Layer 4 of a small transformer language model trained on English Wikipedia (8 layers, counted from 0, width 96).
A neuron's activation on a vector x is SiLU(gate . x) times (in . x), where the dot is the dot product.

Input weights of the MLP neurons that the questions are about. A number n stands for (n - 500) times 0.0012.
n11 gate: 440 419 283 493 327 453 575 245 207 568 650 601 628 301 608 584 478 627 565 476 536 507 418 522 731 522 553 457 335 653 571 474 309 731 482 521 518 396 493 681 560 500 417 471 285 439 533 529 581 635 657 562 511 507 456 673 619 626 525 561 797 532 348 276 742 315 507 579 583 446 405 404 511 733 482 677 415 515 604 409 507 653 525 420 721 608 369 362 458 486 551 551 514 511 618 417
n40 gate: 524 427 450 605 399 614 581 345 286 378 641 351 594 420 435 400 418 450 425 600 431 490 554 310 331 514 426 493 393 424 470 545 606 416 734 567 383 731 534 500 717 431 569 604 253 307 592 547 636 396 392 521 655 713 476 817 465 583 404 672 438 383 664 435 465 442 551 493 483 584 533 393 507 405 657 462 693 471 602 463 598 727 324 559 537 493 524 624 424 467 320 483 453 461 585 500
n44 gate: 536 592 391 452 375 513 468 374 720 597 596 522 568 433 370 493 584 630 532 660 398 595 493 638 503 507 557 383 463 442 521 463 579 425 371 161 426 392 421 431 747 574 467 387 773 475 406 644 587 763 636 485 431 556 555 563 485 367 384 629 243 582 533 612 658 271 454 330 424 286 437 518 565 683 428 511 626 417 288 525 425 471 504 479 493 662 591 336 440 426 478 478 589 206 270 357
n45 gate: 540 476 646 602 360 595 408 414 497 330 544 609 483 483 527 403 338 563 360 555 351 806 605 422 324 483 470 726 420 576 639 566 401 621 388 669 299 456 541 576 601 709 369 400 585 364 517 446 463 598 446 455 607 707 556 629 525 490 572 705 631 497 572 404 524 441 517 510 724 527 430 264 374 364 627 462 542 773 582 323 389 593 337 374 456 466 576 445 500 591 319 507 544 574 429 468
n58 gate: 619 425 608 526 455 621 470 445 602 527 610 523 653 437 396 541 822 369 557 516 517 732 523 431 468 571 377 695 640 633 713 658 463 636 584 374 441 503 513 463 398 471 537 473 460 403 517 580 647 503 573 418 429 516 459 658 438 444 412 578 797 570 365 544 349 338 660 540 642 693 526 387 493 547 551 507 562 468 436 615 490 643 694 546 537 466 239 602 497 559 674 715 656 656 607 444
n75 gate: 644 665 577 457 318 415 481 750 561 392 425 510 286 519 395 461 622 652 545 503 397 561 506 438 430 571 550 356 490 413 450 425 516 553 408 465 641 700 399 583 406 376 631 419 361 642 446 373 339 563 519 548 384 366 321 565 546 655 526 443 446 491 647 459 600 458 538 554 542 522 630 453 640 323 436 503 628 406 351 311 733 442 468 420 661 579 365 503 447 516 477 565 519 333 620 327
n85 gate: 542 438 294 758 665 510 422 611 533 518 528 425 351 673 565 507 543 682 468 486 442 471 564 430 613 554 543 330 471 413 319 467 611 578 471 599 546 464 322 558 525 455 468 580 546 468 432 336 531 535 401 453 645 409 540 522 707 709 583 632 385 465 579 529 799 540 671 443 435 560 706 397 726 443 543 658 529 436 582 514 936 641 714 531 536 607 402 341 434 708 482 431 617 559 282 575
n116 gate: 513 695 539 455 466 518 556 343 423 510 510 345 759 497 596 574 360 516 665 462 517 520 418 497 418 624 696 539 574 235 464 571 397 621 454 300 572 573 661 287 620 648 457 534 549 378 557 394 523 735 464 476 580 283 490 392 520 487 604 608 423 294 550 301 382 493 313 414 523 434 258 474 430 326 450 440 534 517 457 603 431 600 464 449 493 497 647 587 581 279 574 571 425 657 490 486
n121 gate: 543 396 383 447 411 544 590 436 719 391 273 493 612 550 215 289 636 496 361 434 541 556 638 549 371 603 532 435 467 227 558 690 526 331 442 421 457 376 500 382 511 436 401 518 485 641 511 518 546 640 399 600 290 404 634 384 707 269 430 542 573 701 606 442 433 430 645 478 573 449 568 457 197 504 434 339 538 519 478 625 374 294 602 726 637 340 548 717 407 421 637 556 637 451 446 290
n124 gate: 395 632 645 523 404 562 531 565 380 441 469 523 644 461 637 364 366 695 625 663 432 492 660 403 515 575 543 419 352 711 260 424 488 550 312 574 716 336 527 536 385 542 741 440 250 535 626 379 591 558 543 488 508 653 540 689 472 366 682 909 666 666 579 327 692 460 508 465 409 508 573 562 504 516 213 488 431 393 449 584 632 492 285 576 601 559 326 460 435 99 364 524 411 508 430 775
n140 gate: 587 361 432 672 439 643 653 429 671 615 472 591 417 414 661 493 553 363 384 523 457 596 556 562 513 613 490 524 596 663 521 708 521 362 650 566 324 182 531 500 648 435 648 699 528 549 521 570 531 590 299 536 454 613 658 554 305 630 550 589 599 320 553 282 546 330 389 581 652 538 353 635 367 500 317 433 608 445 598 414 386 457 350 517 646 265 390 521 545 590 354 389 306 562 423 595
n144 gate: 504 496 529 521 372 510 577 361 500 482 474 566 464 613 640 507 455 583 559 622 522 560 603 694 408 355 340 966 459 399 653 526 578 686 504 423 493 647 614 478 587 554 637 650 529 606 455 518 271 616 263 403 396 435 485 617 432 338 694 484 418 544 366 478 601 470 624 592 500 672 579 416 662 665 592 552 500 469 467 291 351 422 173 232 624 592 638 385 352 377 440 620 602 523 588 326
n227 gate: 367 507 487 642 510 494 573 448 585 430 733 463 414 596 507 432 439 536 483 513 452 606 470 549 490 795 420 702 309 326 414 483 561 696 694 540 341 430 513 348 220 493 517 585 436 603 409 554 464 387 437 565 388 539 545 517 448 471 436 645 656 550 486 601 644 490 573 648 574 483 789 503 278 503 331 581 445 429 574 533 444 734 553 282 417 409 602 459 382 447 544 698 361 615 557 620
n247 gate: 468 536 636 569 477 599 654 478 375 455 628 464 567 404 471 563 294 415 591 408 457 609 610 671 652 464 503 542 441 510 580 563 331 446 464 593 529 393 577 392 436 487 451 566 494 580 344 516 415 561 497 437 340 320 411 354 510 595 265 753 396 487 350 578 556 702 506 633 405 545 633 807 348 455 607 393 580 592 620 573 442 621 593 710 404 422 601 520 592 363 484 395 372 336 461 388
n249 gate: 555 419 594 656 292 599 603 396 662 397 507 528 469 442 528 525 517 544 600 677 328 461 558 464 513 245 281 490 465 384 353 525 583 558 397 476 452 528 675 166 524 480 479 735 579 418 594 621 470 456 222 342 465 483 613 489 479 547 566 544 222 452 490 528 563 692 589 587 688 493 537 323 524 624 337 569 482 515 597 740 326 556 572 580 438 586 584 465 368 374 437 345 565 596 648 384
n11 in: 483 542 460 697 486 506 371 248 378 582 449 456 483 426 497 712 576 530 558 309 569 403 524 585 579 666 588 338 444 597 429 664 661 432 493 632 618 544 660 435 601 480 658 531 612 565 596 691 563 622 470 670 493 520 357 461 348 567 586 453 507 490 565 610 319 186 585 483 355 524 460 490 267 439 699 376 504 586 602 440 527 396 531 583 632 644 493 286 246 631 570 458 639 405 336 425
n40 in: 598 581 513 346 429 592 470 445 280 460 352 520 586 431 630 476 540 653 593 424 544 314 391 397 510 617 658 454 537 257 434 707 667 582 735 372 493 394 398 403 350 539 453 675 434 414 483 662 545 336 510 456 446 545 415 398 469 513 661 227 584 493 467 513 436 456 546 463 540 447 487 566 340 388 453 577 681 535 434 558 792 285 474 365 365 550 547 517 542 405 470 649 306 661 566 549
n44 in: 521 528 486 423 528 481 352 439 246 632 407 521 679 658 570 292 269 500 479 516 482 514 434 575 513 528 589 593 461 542 486 621 420 613 566 273 401 458 573 672 445 456 574 380 521 521 283 614 368 493 545 419 461 561 724 237 489 483 549 738 545 366 713 437 532 563 528 545 419 469 527 493 597 576 385 423 243 661 476 405 679 261 714 429 541 507 419 296 385 449 450 373 517 593 756 707
n45 in: 355 571 558 545 561 429 384 306 615 453 447 483 474 513 463 734 440 363 580 516 547 439 812 579 490 288 480 553 375 537 451 395 386 470 440 460 667 517 546 577 392 377 554 517 327 606 396 566 620 497 262 392 571 487 582 265 514 659 550 272 523 221 617 490 483 567 427 537 624 368 445 612 500 318 620 527 294 363 537 412 454 365 593 339 447 580 550 661 389 507 432 439 510 325 540 625
n58 in: 525 285 460 491 448 497 471 497 484 500 304 366 481 443 295 650 332 400 388 446 403 653 675 566 433 390 367 475 656 549 737 667 397 601 564 437 475 430 459 535 522 534 442 542 443 341 587 580 534 491 484 493 270 369 533 382 586 569 568 385 539 390 632 365 542 262 252 519 494 408 566 450 458 545 474 619 316 520 465 406 544 503 354 534 303 663 571 393 400 513 689 383 626 559 392 440
n75 in: 379 542 601 555 449 369 559 463 465 469 547 541 260 295 500 593 414 740 491 437 388 529 415 474 515 424 413 562 446 519 653 539 418 689 604 375 661 600 437 595 593 472 576 366 534 391 462 462 506 553 481 484 538 571 548 194 383 549 595 381 342 531 247 680 555 386 522 519 462 600 534 457 576 481 614 475 539 291 447 353 718 335 581 345 581 654 500 560 525 420 410 670 419 458 534 572
n85 in: 427 352 602 597 438 531 477 399 521 503 483 601 417 404 433 517 371 391 638 420 575 483 614 469 594 653 377 354 442 538 507 503 703 616 695 563 755 355 580 418 341 398 432 623 332 379 629 547 575 620 467 401 442 549 455 307 622 424 568 440 452 779 588 716 497 480 594 527 486 296 605 367 527 433 317 415 580 646 608 447 557 483 544 497 577 601 173 398 391 391 569 586 463 768 500 518
n116 in: 412 691 542 577 428 494 451 634 556 534 382 298 461 642 362 591 485 461 641 474 438 531 586 421 597 444 457 364 403 310 518 578 475 518 723 579 681 613 573 562 753 461 463 491 390 613 528 592 476 548 585 463 460 512 692 547 503 306 401 545 379 494 673 438 572 494 311 685 333 488 479 582 491 372 525 580 509 464 445 587 582 531 366 411 363 528 423 463 425 491 422 747 433 703 436 516
n121 in: 811 317 429 566 542 430 620 721 626 510 630 483 497 483 465 388 608 463 490 624 514 398 658 521 553 416 538 418 465 616 319 546 510 517 696 616 425 493 576 556 313 450 597 602 445 366 392 521 544 333 455 542 388 473 592 511 543 672 465 292 458 520 524 562 574 364 421 230 517 623 662 353 327 369 486 493 621 376 548 638 415 524 724 627 825 673 462 640 426 374 546 416 606 546 641 655
n124 in: 658 208 581 675 645 500 547 563 718 768 109 547 636 411 322 434 496 457 558 582 471 496 435 511 667 445 457 640 555 621 532 730 434 511 543 234 596 551 482 562 361 581 420 356 442 338 580 475 451 658 561 566 445 426 548 545 605 627 537 190 584 493 690 507 570 284 489 656 537 417 404 414 496 500 434 409 530 408 453 294 493 581 554 356 496 772 365 639 596 489 470 489 410 361 453 557
n140 in: 470 330 632 618 760 616 524 569 465 480 564 544 282 597 435 497 349 540 463 339 586 507 598 682 523 551 319 480 631 476 634 729 554 590 382 534 513 429 463 428 497 450 490 452 514 473 503 500 299 477 325 541 366 513 465 570 388 464 527 607 726 369 514 745 715 640 463 677 527 412 480 597 446 436 333 408 647 743 615 739 510 575 561 477 399 483 500 359 490 527 386 611 584 311 595 219
n144 in: 654 540 455 420 568 469 355 410 510 398 457 540 487 572 437 682 527 458 447 619 473 699 652 510 630 530 225 412 598 554 585 605 716 631 487 408 484 431 602 613 331 426 473 634 569 467 330 622 500 484 477 591 353 429 378 307 514 665 577 622 610 346 460 361 554 487 497 264 527 569 558 549 473 451 473 733 313 584 553 545 313 607 378 574 365 371 457 433 406 445 567 429 385 175 378 569
n227 in: 411 652 574 480 836 535 349 416 563 341 716 569 507 606 465 616 552 334 521 526 349 356 541 500 255 587 432 616 468 475 418 585 403 278 679 623 684 500 497 521 432 375 469 282 469 558 409 448 446 640 346 261 462 470 539 560 529 642 444 442 521 394 462 431 691 273 345 431 381 493 683 650 524 390 545 653 635 376 341 402 599 528 559 436 479 452 717 472 331 572 447 567 425 439 534 352
n247 in: 533 577 587 544 604 540 454 500 594 474 441 391 317 533 546 681 393 597 655 428 446 483 750 387 569 433 526 350 483 510 480 702 579 487 638 533 367 513 375 453 406 420 620 483 441 467 596 487 641 435 601 799 583 645 389 561 660 342 350 618 434 520 367 546 446 503 539 583 517 474 271 428 434 369 593 417 694 563 358 568 582 643 592 785 300 305 583 587 564 584 399 440 415 391 477 649
n249 in: 435 504 702 510 422 542 497 601 606 431 517 369 558 483 632 236 556 662 472 510 602 472 507 507 427 332 380 360 613 630 514 560 583 466 490 346 486 421 517 392 541 443 545 690 469 627 632 410 537 650 363 317 395 355 518 195 500 851 318 401 632 531 305 410 419 448 545 351 399 442 473 541 607 348 427 431 489 365 621 524 452 678 517 567 404 690 521 339 456 286 652 334 445 536 359 344

Each question shows a token from some text and the vector x that enters the MLP there. A number n stands for (n - 500) times 0.0072.

" the": 481 650 555 556 453 486 441 335 454 315 596 433 476 398 572 488 391 219 514 566 591 561 424 242 421 413 450 446 506 447 326 180 478 477 532 281 416 522 498 439 516 451 419 457 475 668 452 394 315 483 435 613 341 340 652 551 432 634 418 322 658 505 334 519 479 559 349 652 511 551 560 518 452 488 464 456 716 497 581 417 347 500 491 466 434 659 469 642 591 521 473 487 570 433 612 560
The three highest activations, in order: n227, n249, n44

"l": 510 590 494 443 324 310 378 393 557 368 490 648 529 664 590 535 404 504 370 441 824 527 552 665 605 592 795 401 572 634 609 565 465 521 380 455 720 433 561 512 395 527 520 338 548 570 432 421 293 435 543 585 581 505 547 553 441 367 571 376 592 357 575 624 622 516 407 515 336 520 428 528 601 337 458 575 572 530 478 308 477 458 380 377 615 434 634 608 463 433 482 546 379 481 635 766
The neuron with the highest activation: n75

"p": 419 568 507 497 444 483 472 320 593 412 452 541 542 815 479 502 495 382 560 403 549 588 689 204 442 520 527 321 455 366 436 457 587 538 479 450 533 585 516 531 360 358 488 417 597 403 618 597 377 420 322 522 491 343 502 534 763 520 388 321 210 327 364 452 417 329 373 443 468 488 566 353 378 656 728 531 532 512 438 609 465 454 456 511 546 482 373 519 559 475 439 400 504 543 480 591
The neuron with the highest activation: n121

" S": 360 501 472 265 341 456 437 305 393 516 499 370 609 761 512 511 512 282 474 413 443 503 749 406 530 524 393 372 564 471 359 452 527 522 457 464 593 728 490 391 534 395 425 394 521 407 500 337 402 495 341 604 439 364 567 471 446 744 442 230 465 501 502 460 522 487 304 566 408 500 609 565 404 516 572 441 653 596 541 491 610 340 449 374 539 570 481 543 598 498 382 398 531 676 448 633
The neuron with the highest activation: n116

"0": 419 597 475 550 380 358 312 592 712 404 445 459 414 372 554 489 394 320 576 454 581 406 505 450 541 502 647 367 627 600 698 410 549 579 451 383 491 590 509 544 372 484 642 278 591 416 299 429 384 504 490 586 584 564 794 585 475 657 673 366 367 350 688 555 639 534 410 557 441 611 450 520 404 459 529 539 591 645 528 506 382 491 661 385 647 543 552 543 659 432 525 280 441 451 502 439
The neuron with the highest activation: n75

"\"": 416 589 379 656 546 344 545 516 602 587 506 444 453 406 494 417 465 608 353 450 566 575 601 335 594 553 473 352 656 726 487 467 728 620 350 337 500 482 528 590 462 514 549 363 446 426 412 310 138 428 451 466 330 441 592 579 445 427 592 450 591 431 438 539 494 397 396 650 610 573 506 278 619 531 462 436 664 591 526 488 524 316 431 638 356 448 415 644 429 354 547 336 567 524 451 552
The neuron with the highest activation: n124

")": 466 514 429 530 461 414 567 381 641 569 518 384 558 287 594 341 359 455 562 506 400 435 523 247 749 622 492 327 617 577 464 510 691 604 466 496 579 589 433 516 642 466 400 365 504 409 397 389 261 457 557 653 351 483 616 485 444 511 445 430 521 381 502 411 481 359 372 566 613 583 610 393 620 591 527 298 671 668 716 488 430 399 520 502 378 442 418 653 473 511 345 375 401 489 320 575
The neuron with the highest activation: n227

"e": 450 581 624 547 479 376 418 565 550 317 655 432 548 394 702 398 701 371 514 421 550 575 413 524 631 598 363 304 651 681 496 501 700 501 374 583 392 356 464 359 443 447 616 515 443 372 632 400 397 495 456 554 494 404 628 765 594 287 492 456 395 584 452 465 587 425 376 689 556 685 569 422 492 390 539 584 491 643 451 486 468 467 492 417 481 557 484 721 555 423 480 360 490 578 437 694
Which neuron fires most, and how strongly? n44, at about 0.54

"N": 543 440 352 419 548 407 409 573 365 416 511 418 367 553 456 288 476 287 424 568 698 556 507 301 359 700 387 434 571 627 568 417 648 659 405 449 606 668 645 470 414 392 463 380 530 361 593 394 436 500 423 606 485 526 727 581 526 508 418 509 474 479 588 676 513 274 413 489 586 491 372 355 594 681 497 620 626 660 562 565 554 524 525 439 513 479 439 393 504 364 270 554 356 511 357 449
Which neuron fires most, and how strongly? n85, at about 0.54

" F": 443 607 354 244 377 540 311 318 348 558 626 490 625 695 324 280 484 339 491 197 473 460 548 215 619 529 506 405 516 566 443 355 507 658 474 418 528 615 414 379 455 644 550 510 422 449 520 501 449 444 379 675 538 353 484 468 630 641 445 295 581 478 404 496 502 499 443 395 437 579 492 414 461 618 536 460 618 506 666 516 541 320 582 503 587 614 516 514 491 482 326 396 454 594 397 623
The three highest activations, in order: n11, n40, n140

"ow": 521 700 480 687 444 554 321 586 689 650 295 615 513 489 484 528 396 531 468 421 610 503 405 350 676 567 572 365 498 524 527 306 531 617 409 459 570 448 522 550 440 377 519 473 451 752 535 469 428 491 425 604 606 455 614 383 654 587 361 482 543 384 521 520 524 423 310 696 633 430 519 415 629 522 605 392 533 449 383 711 464 664 557 371 508 370 388 593 696 494 314 413 707 579 391 578
The two highest activations, in order: n40, n227

"an": 431 573 441 556 474 482 573 391 704 452 526 536 635 594 537 359 396 474 621 618 799 389 759 344 430 497 339 429 626 536 585 400 699 529 447 353 438 341 617 524 350 369 481 451 569 383 403 501 554 544 513 545 415 456 536 546 596 765 296 466 722 427 569 667 617 370 504 643 516 538 456 573 445 476 401 656 448 604 562 594 465 508 549 314 413 303 416 583 428 523 492 440 613 486 671 642
The neuron with the highest activation: n140

".": 400 569 367 392 303 562 483 413 566 635 576 523 501 390 593 470 356 482 482 664 454 451 712 447 538 634 439 357 370 656 529 322 509 373 378 312 450 327 521 371 484 465 448 305 523 416 247 523 287 450 409 702 356 450 520 543 364 463 654 340 482 447 356 495 468 368 398 550 457 477 511 401 462 503 465 579 639 584 611 492 485 478 467 361 373 452 531 764 483 622 326 521 562 622 508 453
Which neuron fires most, and how strongly? n45, at about 0.39

"ain": 566 434 421 716 508 541 520 640 626 450 664 659 575 616 497 586 461 529 448 404 634 485 415 280 373 682 521 230 455 449 617 412 608 476 537 402 591 513 481 711 335 426 413 476 400 390 458 509 542 523 427 519 330 503 460 599 491 421 422 313 521 386 505 527 421 557 315 683 567 507 555 529 484 458 445 324 505 720 637 703 582 431 606 628 296 661 428 521 485 573 383 435 477 283 549 431
The two highest activations, in order: n85, n121

"im": 547 622 625 644 433 358 568 447 664 494 560 618 585 466 510 444 267 517 639 414 519 443 594 346 392 520 530 547 686 495 628 304 491 614 465 453 473 526 479 308 339 561 368 482 548 464 447 432 271 461 514 621 396 211 469 532 478 599 449 413 457 528 580 626 635 405 349 743 660 622 688 461 534 549 488 329 358 608 470 580 444 460 766 574 473 368 556 581 492 356 548 413 598 425 573 550
The neuron with the highest activation: n121

" N": 468 466 421 265 478 485 324 421 417 476 761 514 504 668 447 421 482 144 327 532 459 492 711 268 603 529 416 461 481 521 607 369 565 494 441 500 678 657 493 275 477 454 314 450 605 422 577 305 286 441 346 680 547 373 463 446 452 680 430 387 538 552 445 534 439 397 331 549 438 476 553 520 601 606 523 444 558 577 549 519 607 393 407 367 565 531 548 570 521 511 426 413 567 590 482 585
Which neuron fires most, and how strongly? n247, at about 0.28

" a": 404 515 587 595 527 448 483 401 682 431 675 400 556 462 674 527 446 363 431 536 482 424 426 363 500 533 392 451 789 617 368 279 535 599 499 477 234 388 313 440 369 533 388 363 517 487 565 455 306 448 501 665 430 377 633 495 540 668 385 380 509 417 440 668 491 481 505 738 494 601 545 570 380 440 400 508 690 516 541 384 428 473 486 323 615 583 372 615 559 616 450 471 708 472 375 614
The two highest activations, in order: n140, n116

" |\n": 574 589 387 475 557 509 468 356 677 518 532 357 564 494 569 531 419 578 422 508 499 466 531 328 591 669 608 424 633 671 337 363 630 469 372 424 589 363 495 586 426 457 551 281 552 422 482 438 318 531 431 626 362 324 476 549 453 516 467 333 447 243 312 526 525 311 449 712 389 458 486 406 560 462 534 478 734 538 693 625 385 297 525 379 527 404 592 522 411 486 498 447 624 539 606 606
The two highest activations, in order: n140, n58

" |": 468 595 507 472 473 425 495 461 508 490 482 418 422 514 600 544 511 493 389 444 339 466 491 291 581 463 478 329 508 557 574 456 628 800 509 392 582 463 479 500 559 481 402 152 325 487 480 377 362 434 356 468 318 573 454 682 662 538 598 333 520 474 186 547 589 460 467 476 455 455 508 382 371 581 530 444 562 553 707 614 359 459 378 532 421 585 466 737 502 609 368 469 544 595 343 614
The neuron with the highest activation: n44

"ill": 464 555 588 491 464 444 392 465 846 544 650 567 662 614 485 534 275 403 358 816 487 330 646 498 391 647 514 529 526 623 607 402 555 507 590 388 434 315 435 497 328 438 463 359 432 451 451 520 466 439 434 414 628 306 375 492 538 576 314 333 608 550 397 543 492 531 382 714 405 634 494 377 412 594 384 510 469 627 475 540 438 535 524 363 255 509 483 630 505 404 489 535 416 345 560 522
The neuron with the highest activation: n227

",": 527 663 467 427 544 444 436 515 658 546 483 432 544 287 611 466 395 517 519 509 417 314 673 295 419 679 406 350 382 629 497 453 579 583 510 369 531 389 425 398 437 319 478 269 486 463 329 538 344 383 372 628 255 349 503 560 428 415 557 361 463 600 398 349 391 339 445 632 458 559 627 448 398 428 505 442 475 512 682 460 471 580 415 348 483 472 623 748 396 636 418 452 619 549 531 542
The three highest activations, in order: n227, n121, n75

"a": 549 367 555 625 443 158 505 545 634 566 588 437 406 432 679 498 441 367 542 203 477 687 392 491 555 623 600 479 679 629 493 551 645 347 539 515 399 411 450 364 495 455 591 417 513 488 518 471 116 509 474 570 409 742 528 560 436 709 549 444 578 409 519 577 330 517 380 620 514 508 592 401 694 488 573 345 520 676 528 522 541 453 457 552 340 464 544 506 653 535 591 385 564 499 424 472
The neuron with the highest activation: n140

"ial": 492 444 388 647 447 557 561 531 588 278 664 545 631 406 601 423 412 438 491 313 657 391 336 246 618 504 423 418 436 490 405 372 522 685 471 421 464 545 567 567 454 421 477 459 525 461 451 490 363 604 565 708 362 520 452 562 610 559 372 315 522 470 429 538 418 541 530 648 471 714 642 514 576 568 509 461 492 720 734 367 449 592 711 382 421 708 401 534 340 513 559 506 558 350 484 569
The two highest activations, in order: n11, n85

"f": 453 656 539 534 499 363 405 540 753 284 539 550 456 372 481 348 493 556 608 515 354 513 457 538 522 500 623 491 670 613 498 369 626 493 472 321 595 360 471 400 430 526 539 472 595 247 399 553 283 482 472 730 348 188 365 584 550 562 505 342 570 483 448 490 508 472 222 640 514 549 496 479 492 546 519 604 514 531 457 489 433 455 646 610 443 629 578 657 381 421 432 356 562 496 457 380
The neuron with the highest activation: n249

" for": 312 661 413 611 669 287 294 423 622 543 526 575 671 368 606 450 398 293 452 508 366 487 525 191 538 443 518 529 646 666 565 364 484 610 342 413 396 406 495 356 507 340 399 420 509 486 426 394 430 480 422 654 496 452 608 419 534 519 313 317 483 432 412 644 506 374 384 555 380 510 680 673 429 496 484 438 525 601 594 455 504 569 556 331 515 448 574 408 565 557 548 608 647 532 558 483
Which neuron fires most, and how strongly? n227, at about 1

"18": 498 726 366 497 584 363 556 517 601 335 503 480 506 551 440 379 447 359 503 254 462 350 758 408 675 546 516 254 705 562 557 301 442 423 589 505 440 510 563 486 455 654 517 496 493 423 428 329 415 589 306 582 621 370 585 605 480 670 562 590 409 454 464 364 462 501 371 507 507 540 707 412 423 661 657 390 534 439 685 499 358 526 603 442 485 506 411 575 505 421 366 368 384 569 399 611
Which neuron fires most, and how strongly? n44, at about 0.23

"ing": 437 522 431 406 588 505 485 430 699 361 586 460 523 371 637 422 476 376 434 570 699 531 469 392 418 426 550 419 562 552 605 423 582 545 331 274 558 499 381 482 543 377 354 675 459 318 380 443 224 434 413 595 342 368 477 666 484 336 380 424 535 469 518 474 410 277 459 473 355 529 671 533 380 445 358 628 463 698 421 543 559 422 467 299 666 508 450 454 491 319 551 492 517 325 491 548
The three highest activations, in order: n144, n121, n247

"ear": 556 759 404 644 441 563 333 444 708 353 521 561 612 396 530 464 576 442 479 514 618 388 549 431 621 384 659 302 426 596 613 504 558 662 409 416 494 527 519 607 630 579 437 403 265 378 406 602 463 387 332 549 569 434 555 457 617 598 434 326 533 552 469 436 441 357 351 725 348 543 536 481 548 387 446 519 580 592 563 655 571 449 625 278 449 524 423 405 508 446 395 233 522 506 547 591
The two highest activations, in order: n11, n85

" c": 498 683 504 483 467 457 358 292 620 535 533 437 627 458 509 377 402 445 480 614 549 397 561 330 723 588 557 467 513 693 442 203 633 477 642 507 393 501 535 313 421 349 255 367 548 510 366 496 239 475 548 623 528 355 580 268 626 468 357 466 490 437 537 472 397 440 516 579 428 632 521 370 487 385 605 370 601 435 558 577 656 394 483 393 482 408 419 574 555 425 559 465 546 449 438 604
The two highest activations, in order: n140, n58

"ist": 524 840 488 651 460 507 570 426 608 437 517 494 590 625 638 348 740 352 474 550 662 441 713 389 450 453 440 332 506 632 471 479 646 786 400 558 529 488 517 436 615 492 475 462 458 556 587 491 362 655 431 537 516 511 525 540 505 562 532 466 621 593 387 480 538 517 344 746 418 637 726 330 445 524 418 477 522 580 579 670 521 382 486 394 310 541 459 381 662 492 364 436 282 435 499 525
The neuron with the highest activation: n249

"n": 466 631 500 692 468 418 449 433 512 339 553 707 567 415 621 661 529 321 640 574 498 648 390 284 804 471 448 474 591 546 681 409 463 554 449 527 632 679 499 469 571 496 422 554 394 497 380 294 451 473 592 499 461 214 394 583 528 597 556 309 570 512 516 509 361 467 463 488 521 633 602 540 420 496 554 453 574 760 572 569 448 521 537 461 637 586 433 608 399 435 328 351 348 576 519 456
The neuron with the highest activation: n11

"ol": 433 579 335 626 295 698 461 440 588 491 526 613 600 518 655 414 325 333 614 366 545 441 553 528 538 583 622 315 595 455 494 287 484 637 444 480 380 373 648 451 596 678 533 216 457 479 267 430 191 569 543 641 398 377 560 629 409 487 520 430 324 572 396 433 422 405 459 501 504 475 498 441 647 682 567 367 584 512 538 293 534 450 446 459 532 604 465 532 396 438 381 405 503 415 571 596
The neuron with the highest activation: n44

"h": 578 609 607 376 366 295 352 657 586 352 654 158 530 555 537 496 569 540 472 353 494 401 520 412 427 629 421 435 493 684 548 406 597 467 506 506 408 424 442 657 350 248 445 509 349 606 470 591 376 493 477 486 586 404 393 587 659 591 541 348 500 370 310 566 366 529 383 558 595 573 684 510 615 393 592 245 455 525 510 497 443 466 382 397 328 391 449 650 478 457 528 510 535 515 605 622
The three highest activations, in order: n124, n11, n140

"or": 405 601 502 355 369 539 344 334 602 566 501 478 734 598 471 417 450 254 341 584 463 457 507 243 550 495 376 464 523 515 554 311 545 600 436 448 390 195 386 524 729 429 390 267 445 561 474 552 456 565 397 581 507 325 542 579 465 527 526 469 483 458 522 509 362 526 422 745 389 486 451 648 591 579 586 325 559 620 529 375 414 470 510 338 435 446 482 524 389 489 464 502 327 443 625 695
The neuron with the highest activation: n44

"t": 467 496 463 454 282 456 545 291 605 387 503 440 511 518 539 503 455 397 555 399 359 582 691 389 478 469 398 629 531 548 448 330 637 499 545 533 471 245 400 568 675 393 343 544 333 520 455 610 295 523 409 453 485 438 546 549 638 617 445 411 532 520 434 509 310 475 393 680 374 500 494 347 412 551 588 488 515 410 653 556 648 444 378 245 204 458 556 428 552 445 287 414 634 570 519 599
The neuron with the highest activation: n45

"b": 494 647 492 539 391 597 422 316 436 539 497 535 553 516 498 416 535 328 434 453 547 549 594 385 590 525 479 391 684 325 576 513 573 502 551 532 634 607 507 438 333 501 648 464 491 581 507 653 378 481 243 431 369 451 436 652 610 389 506 340 407 512 631 703 664 341 498 364 306 373 479 321 579 595 575 655 516 558 675 608 379 443 389 418 412 593 447 716 357 494 318 639 383 392 547 471
The neuron with the highest activation: n144

"o": 416 493 631 618 639 521 404 651 376 365 507 520 456 452 508 390 507 295 681 564 496 515 705 350 533 705 543 278 585 585 449 240 523 517 432 487 240 587 443 355 499 620 522 488 555 538 551 353 451 592 437 388 361 312 530 635 605 654 269 374 365 500 310 600 395 481 593 594 556 413 526 574 479 708 558 447 565 608 483 496 398 466 506 333 461 598 426 547 555 513 452 413 531 535 498 662
The neuron with the highest activation: n249

"iv": 442 698 651 567 641 358 465 521 545 397 572 303 597 590 409 343 532 523 473 522 727 580 438 593 472 563 509 620 649 547 557 365 694 643 386 551 513 447 385 562 553 443 490 661 534 426 467 456 364 579 404 712 496 479 299 586 586 536 378 524 474 450 407 428 455 412 331 756 455 627 454 476 625 608 393 492 574 595 518 590 457 718 453 341 442 561 455 520 237 551 342 320 398 457 514 527
The neuron with the highest activation: n144

"G": 550 529 379 317 473 482 357 536 555 548 491 436 461 537 566 418 436 391 496 303 609 509 374 292 497 404 691 405 615 711 614 336 635 666 523 488 401 627 507 559 502 414 476 397 638 481 434 546 451 519 333 541 538 593 406 448 655 526 343 354 432 304 529 489 462 401 314 587 765 320 422 329 463 478 631 512 565 519 534 662 494 549 566 368 491 471 536 313 651 330 389 555 578 342 372 396
The three highest activations, in order: n45, n227, n85

"r": 254 586 443 449 418 403 490 356 660 406 429 485 436 735 474 297 407 570 468 592 724 495 638 355 382 554 413 359 679 556 502 356 555 474 392 552 481 428 374 548 663 431 326 306 375 393 442 598 316 387 500 428 435 380 623 409 631 638 484 441 360 604 360 532 424 363 385 492 570 571 563 420 435 638 508 445 475 630 613 367 594 410 516 471 454 372 542 478 476 501 365 462 525 695 657 518
Which neuron fires most, and how strongly? n124, at about 0.38